Layer 2 of a small transformer language model trained on English Wikipedia (9 layers, counted from 0, width 128). Numbers have three digits each and are written without spaces.
A neuron's activation on a vector x is SiLU(gate . x) times (in . x), where the dot is the dot product.

Input weights of the MLP neurons that the questions are about. A number n stands for (n - 500) times 0.00089.
n56 gate: 335474482416676710523226768465460576562491482742580441308624403178518420540577257675169296445500447521581446500739540500512415526219378153635484307388536257419585473521578823280225617262278713244595438541349478633577504433419518509581571365477586289607509452705680565442717632719290667375660649405558286684669562504448531504717783479574634473389361773614323370248477478634477269593261
n210 gate: 575635573620289583421397398443642695640466456590264470581455339661554854602386409329837199510397855577559637589587626578549597289418481682744478656617500397318320959226614748769768454490384767593436626357277423587631432719402668721521697544599522091461091505672505430519386360694661556413495495424283398799789674648443398369210423772600325602456495466471640495559525317544584332288741
n232 gate: 555710510495563592412583500388107524466553616194333510048812619597544336457917677505481216797485673522500466490414688626412385343235594481623448403539608524403137364211283698723541626599595466539573678392385375370704452742408794524638586476446549619713371505632617705519608546426200514394322392171487433670298572820477586532734663621405596490861756539472543243354549486510254353754510
n266 gate: 364548283683616624626482544521656673487662442414369478737817509354607526298693181422456715183447350311571691657623297345476359539430789527295345425416500665589389433417491401615504431650372626384156368397421491782525773540202415304420417518626447328456413513383348419513419631581704339571430782496312355411464675425896790623406487653565359571381389354526313482647366780478423545368566
n367 gate: 565508567554540480568298689477512350559434595448551524519573756405460590559688687365808640351378256500390615664770551619540531174759531480444397381535300552485338433478235515366429590298398484639384484708500649280504480532583632567551539460335504674528605550451321341512536410291792693496504464529602179441419434582638496239440648651500618355327717508419500646413728765590364500375399
n370 gate: 574323419535450504732730670565622585527620410413203609246670546469298571536523504412244686436437531608437554636509460846602357398277465608415327671424809229530365738534491487370538584459556423414582308632594340433522522303455436572635146270601742651603283921706559323282436766198361251469553500595450420789679456453448429311410540487509558455491572298478661550450495775585267245469301
n545 gate: 415659357436272405346395552256491444612685478580113531419380478665356418724650556330409355389348587536278443430082357718472284569539228548529395417465491566608404361504580674557660455331617320491500474773695638314500323869539614430661418535301420362487731330680649646453478392469252475491427337444335695552567444442394573533482681467509465478586709439245633269644509453478504279311900
n569 gate: 731491557478594509496456685453500535684452544419461656203740327230655500715253469345204388649500570840465753343439500735319707339320888335759492549452446296394332624628572418363579514486295518677397579352452539465441434451504849447641404536459278333447474483629647555413531614441695597773500522313316408718491819584599272704228478398452337698588500425539484731398339592394388531513609
n625 gate: 442602542560519729633509561464538491556440411395528741395452476238542369588609477459687268529144215422570665656597598538671453583206304500849265514481533698518027439487376678622566378337408557350453425514542337486419509523495405462229495665257658447570874477517491243328377616553486491397547462297496509731687292456750463320198722406619253197253594098267407636622528583784357372551611
n56 in: 348342604535560376638408420643271516777263492406587532551520590536472472706796480574312468508444408500632283439373787632423285468532442452489514320516435508580472296212602762324625875619545399400670456698409694544711687508408638488400753311467518508612378582521693285346512519586600531512480496500552552568414619462446429431528682416516548396496696520512385436854617512496240691274287
n210 in: 534508326287533392378517736344667450393348467415451454722317521450679591414500623241483370453488438546624621496327434587364281839578447517324422575665525588607554571372382468558582565581723353529362426567570298343528512479412408571536742517741280317305226443460721260525298349576678524430549769599581442275674496504581422611471533472565583860207691198695448438417412307376563302541730
n232 in: 537389528544439339557723504609484226676528662479532651201438679330860383408635265421452643281472432208351727545480468496489271468488721309386609451552451338697597621364599382326469748641654508338496572410339616392585392548508455537483552382455511521407110583660488500376569427578326581456456361548380697691286536359414460601362468609698363754701577423315464597455390352536672377396552
n266 in: 589632571527389472644868630668500579406539555383352488419452614697524280574340597581615612472397528398591389596312508500327516543437354659683617480720648575511244638319311781745339623290504600476500421400288332265549469496679380639653282429552615565666461369423484587652528530379575341508480552362555296167649414324584422625528453508481476701728547516504351302595716644677572384437481
n367 in: 452482640358464650529561589514720539468514680760411366566603541367421518379489649612708518515478439593554377740386264392333454648628343525483410601432354597682471457443445577673466549588611409403431378420664618429366646511446475377624635525299490537575645416468341524479671548332651414436411515566553425486489344429385529565442631696525847815414654432468358529507507833618526242624504
n370 in: 607434220261521267669663475379743483479521584602562757581530487112546504599313409516538525385475741423483613390562350487313450463612341391437642705571356521320404550609487480730413539444664462404576363424529289537460687337223576869676603538398538607700327488684290500326415400347709532334442732619504375521504496409541600468723682292406650533421479142357530613618306244454301453388467
n545 in: 386449285476082401492324206496604233464543500496461520609325627660444591401293468500596544439384623326536436637354607644398559516472492560368754432424419456691620384481187504644606396676471322540472480520595492365645353612572557580479342789268671708408634340454484462666528668541584622456647363577552631424520180440244615554504543259664599524464572357309400524676351453262597310385528
n569 in: 458496408260556441325670449507530456675431338466544373224756761684541456632620645680382511549397397609522359224522416537497313569511446563476341378669739659236533411348399536430469370296291422496429507444562372482627540401570448496516613537549550613522485493744745507544261511553552292335277321415507559459496511378343610606519405468464533658617430643410361397448355533478279478679347
n625 in: 612650542500428403560403651280352466421775622272446355434375535445394286370406671619487244522504563348786373406500630466473429338852463475281375424483474441270567196677345249437484298504557816623666672095483450383278211534441530695562729564496546509462616409452356427467658584491610714471714785562500592771319300584660709532492525362603534475454530471533602508657474400462384620592671

Each question shows a token from some text and the vector x that enters the MLP there. A number n stands for (n - 500) times 0.0053.

" with": 599648604614505420556580547471530515539438489461391420472411448464453507436616418605486500508478556390496510351592496357499506464438548428374676436553478494450424660546592535369365501670404472559416428478584522680511475634559579461421563642583654638635437397511456413430534552485634640670549566722635458491589565517470639530264575473560548478558537622449561684420696487629531489452519
Which neuron fires most, and how strongly? n545, at about 0.046

"eph": 560462363471706319600436559496430487547401359636609554510435693407684509475424488276451624519522526479454506645407297384503627500520519511274557586473498551494549619515601502459463649497581460437618502506355381579488759382371519607469300474495489292634482421451602414428562538366500595605485529487622575521470308450418517442506403488557403504414448478322451596344451341579457583511649
Which neuron fires most, and how strongly? n370, at about 0.42

"us": 427662397534513572586392423491597590622438462506505314703395452526661569544385507566538434512618630468607552460481368540460488566525572460629609435667169558486557478519480543382527583394450549376556416393625583567456510447572509502407628566408468403458439438464586430460611384608637586336518557627649512667438607462408413521462560535405406509272430438671488468616560368319435453430494
Which of these neurons fires most? n210

"\n": 499435602634549383566488426360391378494556550480491491295480522586479535515612317463452481571557468465567389585546550568548516524624509504525581457534529647666493609435348464618433460470362531491595374571461495572459483467545544523358521556418677390449404418486649375480620545527466694323447467578521426431434560436526508507416659471664544570474448419629515465418515483528421525467445
Which of these neurons fires most? n56

"ar": 481553526537436351646475279584515589354500539472543405423499522528641521492395468436712566324572545430653552490636413485447494663430600571475523499378269332589405585470384421356549367663501631547590485470504474534439611442423516456436492396540399585276545429467465614619574460533439528504529497641619574643360365446636482587359416409329349642476421588484516371445250293577668407389497
Which of these neurons fires most? n56

"3": 575461516490568472488574428574452610425431496439524437550518516427557628425285351457380568490531497554381505469404446508606699575522493478420637231505387542516493608749466423488469340586500508605604476510488566525416566471582387629540464484551543330462550357464667443552553445384495296482576501720508570588449574504419566498538521519505444474503474450496540643526427566472493576526505
The two highest activations, in order: n56, n367

")": 522467564450473538409513535592440631544620584537598582459446400436483467423487377405523408428354548381474430563455538546603579486663628497434441471649280616580560301540438499608484587448514533356292533505449469491477391556542587444392521547425621419550528345441390422444546501507434524661623579653539583515455569507556645492442531504225262506388626390546490458413493494539549550547574
Which of these neurons fires most? n625

" so": 670378543538548385445450564493563579487694470529478438748629447656414540494528473637454496344453407523496365390732507369446360425469552389509582529708557564387594539506391544719478695489644598540700330360565521454687703762569421460450338534516656410679427503508494492473463425588569588440582633709633538616493399504448611450576581494469493447535354376405487440451402535629528442594380
Which of these neurons fires most? n370

"o": 488406533522522518474613572524333541359479459455498805541622520568283391571427626331444382749599420566689386399630556484500569394548518611359555385620389535522710230566643457583512437461717503427582411447463479550691419559637299554473402417352571505606563456471366521346573408512472626311610579533553594578562396482488632490754460465520568616487618501369474637487513517538424513489547
Which of these neurons fires most? n210

" between": 610443573490569492452377303577354577463502584486509445331381359471505459492617580544396469554420484353624655437597562356528511606424318562370521744398401370364341553513511440538347521640572486442493433470621421526502626546554554501409562656638580488487497558506463465429556466452563530577539505527563361493663601506550381479325546513590366479516253486488537656528569477807616528539575
Which three neurons fire most, strongest first? n545, n625, n367

"on": 644595488552320573458602415460525612451335539633590371497540560418452526418522535559593542430720524425521323505603697500437604441388601379447520457583369520599564374510566482728430448432433443491851609451368524532455735488527617532432528487526530492390427369476760439483447526709408401444384664543559523328384411513543730592671477344343635483542454405400478430494398430397421520613502
Which of these neurons fires most? n56

"1": 459445518506570544524403462546508397360538444598494508530485495353544589437443452585448621398489521552621625348521413553582677516483604522496617393491531458509414602687522557313513460570571427482522411442384532567505682488489506526563278471528617329497605416459658346643459381487617396539597582695466515576451456508399553429357490450380505429451486415449549654413358656491529488517393
Which of these neurons fires most? n370

"ized": 408641624624343521419238624602552527671462671632585315506542465589615609466450494537486569492497553415454603466421489526564481442547508513500625381598571394434588447534539396613402558531658498434643464302564432676393349431513655409452555415323476577427524348472355684482622475521534634505613491661573541405451483516387492436501592507416352541624411379414550409613395405459479450533574
Which of these neurons fires most? n545

" is": 441433341372446457551621470444402403470468499589556451403598425546465528287638435462552451498480675411607607677565561521458479465583615373446576394533630553422347398411488517537332570375457583437516478469649549424453351607588624437397480457467666348490374382518547462417528450687490671454334639570550567560402490493488605514584544480540428648372590580572511487523520623549471437496450
Which of these neurons fires most? n232

"8": 622501500560672487489443593595409526399677568523457352507518590281495730539498516472462540566580615538503439451462494540564387566560489622370626464546490621510468548725647500485438386533529498558520579395599429469413625398525503528538593417583636343598450407473499376524400497462539317518535533631525629659454433571358316325598454387484505477509425411455521611590347536469555551485472
Which of these neurons fires most? n370

" L": 436496564380387449517453409567469495506481418519491625398432412427556609411419414430434489451571455487500552449613484436452637683385401505442607378612339493521547435547374636628518436590544476622429383460679401456483456485365436604459451424581573336475570519520511530523430592395405486583601559554572459537471461503563550409518578403496467439481477364541347559542542498524549616391631
Which neuron fires most, and how strongly? n232, at about 0.13

",": 539435416609538567499447426613507448457503525440538478616396403450455577416542408493541593587534429413491522480623521517651444430440576500473463409528530424366570561523377452530452521564407549543516438543461573499569406564453447354370556416600566543488352395492496377538473510493431667520534514538624589385445565444520521240317579368343408449510612535437529550470591573430403439490451
Which of these neurons fires most? n569

"here": 594385427591568373504292484448554423504459469473553533379475450581489435425450635641450676535549421451469698333499556418503461445613528589320595485394437572467571498439541475457330538376652644563549344368597498509665536396388470484448281502395493567564538422487564430428779369518447515427411536657538456616501487508557529620810511463587311448526672371451496445329564541414347732578656
Which of these neurons fires most? n210

"2": 527357520389361527463476399566394521472477543450490441499556546595496569378422388523428519567398662550575472501530583544602757474497465580447752489467248566487497402671459373592520360408500442445459464433549603511437524667602713547460539519462553347403508286471621351478509406618438370584607454552496514476319431486557440446488471519501349638588535382564543491308441404503553552534482
The two highest activations, in order: n56, n266

"right": 565492624556340497493428548493500551438348563622504422692282359513666522539592495500695415416588685433379486465655423422520454637551487641426633430504408633395540534530516655713418447528452546405573499350359420506409529578435532458409422379592474411411485390451519432622508484635521508415602718570523480507464408556491467567415586385377429596534449397617511644400467458573294506626418
Which neuron fires most, and how strongly? n210, at about 1.8

"5": 587385366479577490413572462632443553270508468494382418495526554416438529432599404518479311453485705583474395474568524630614511542559503656459649422489399554510560459691384437735489413591576410566647525357607593453279521496592605523473580541502641501482508380504589501537500430493316441509538493564512597520422367480447485471560449477554378583633529516451551550397503360613564628482616
Which neuron fires most, and how strongly? n545, at about 0.42

" c": 406522470492454475544493486585481541431713476368499485356631442506656400493667468398524483587557566538483536649620638397490458557579608548447654494515538435418508552483447474559443437433587459354497616530395463506488469434432509613551418360347641587621543427505570409479484530662494527433428570631500574396522532365401446431261515358587541452442509433494362488483463585500547570483439
Which of these neurons fires most? n232

"0": 496529558501451375415485384528501541454603596380492479478572469460395414385326338518497518486735483495593598550498461707604547587259488597479676300347404418520508427669571502549460575661616576615401412477380577489413547547571419577503550498590647474476583502488613390608507400443567431522650534550503581512330569454299417677536477467452419416536584443561547456348453688553532470474496
Which of these neurons fires most? n210

" en": 495404564524483384575426375399792514387497406436517333346507598445706415393435449453683441389588399427534400372801553541479504656516513447563623344454436356478485471437416471545335546352712442344657252565568480493409704472595709592556522416517628573681550523521415407487528464524634513496394470575546502613559578455467607561470438485574508498369565634385444495519518564582556457545562
Which of these neurons fires most? n367

"ed": 416630629616333538446374435522591529537417382603515378414590470599545592563802467556483339625496465456534658409474479542535704479506579411515634509759452287451658676492382551567378470557396379361854431417435445551406297766531652456491571430462645533517507479514591641325484500532520524401568562709531597623474528556359415504548503497464485647631586581443508421359531503406505326448470
Which of these neurons fires most? n232

" sc": 497535520540519584663475604551505586560583366378463479440608648458705405624491464560520552478553450469526610617479445571471400622692634611395668522563459458462574660493438594487355475464561516537577636521429636634427562575509543533528495457492684513628493599513385457668688507484416509569566612605609742365467556521445665485438452379615589438447462383379392495440532554421405443596492
Which neuron fires most, and how strongly? n266, at about 0.33

"ri": 492503465611425532534413561380491366634510522573597412491646583626343508392264573558456475491381296423412449522435418670468564661788577641647690325500268671681511538495505488461564517412571492398762487423464392436468588358489331526479447447675439375395482556466430428441590344432587611530581540459637508387587548452433495481400412522467527431449491473354467576421430462549587560441445
The two highest activations, in order: n367, n569

"u": 634426538478581532432603471434668472403688447394564563660655468465370512458419570416419635477408322508585416484605448561453392675569418315504489541476462535556465408563336309342568638672686422546654324614487595629598563414648520532464471424655574490527596468457350639416615409477496602442588522551592647452522413346576536496594501560465610534308497425441479551402363555517678401537413
The two highest activations, in order: n370, n367

" employ": 511533600556508538512478494460584591478359618491433367495631549553406468344629582638684395277550639400323408440561380489508668415418528518298640468643373466407472547472545386469329460427433503531528453607396428501410381507382602627519501599465730531573583497524377505583435448321570575379228742549415545535476550461319602494512491512457627527539493559631525343483418625476499425549490
Which of these neurons fires most? n367

"av": 666599557391530524543668553422427438533324468476571502458648679442676503515617641382430368645518525482581400502631440548459570607566391669360615684600451516407303426428572360285385630584389590470554455486474599621485550477446508506498334540503436475688438567471656617534478530467323485428583452632539686540601407439334683319545391537501395557492381526382454527305523616387609578493441
Which three neurons fire most, strongest first? n232, n545, n210

"im": 507583456460401574483425647343478447424437429397641338572574335625463524562663677482487490546512432540554456320387530460480549512427550634507634286442068523492347532501537319629428444519443486472282601475592584477458394404649438482476389414560486332589408405435548582671263498459568473530387406566586579511320425446546522485346435403429410569498316515435498497614408510258467583411505
Which neuron fires most, and how strongly? n569, at about 0.32

" M": 439591585400508614444392598557418559438587474302439571424496480542564492467585475440525538497516565529501524718442496517469517410614409574299649477572566610516442439532476466519429580558587451621429520517609558467526529537464581614509411495445547474567486391510418494512399569516435685478640527528594519452443499424429439489293503472482485516500479451488330334407541440355530556349502
Which of these neurons fires most? n545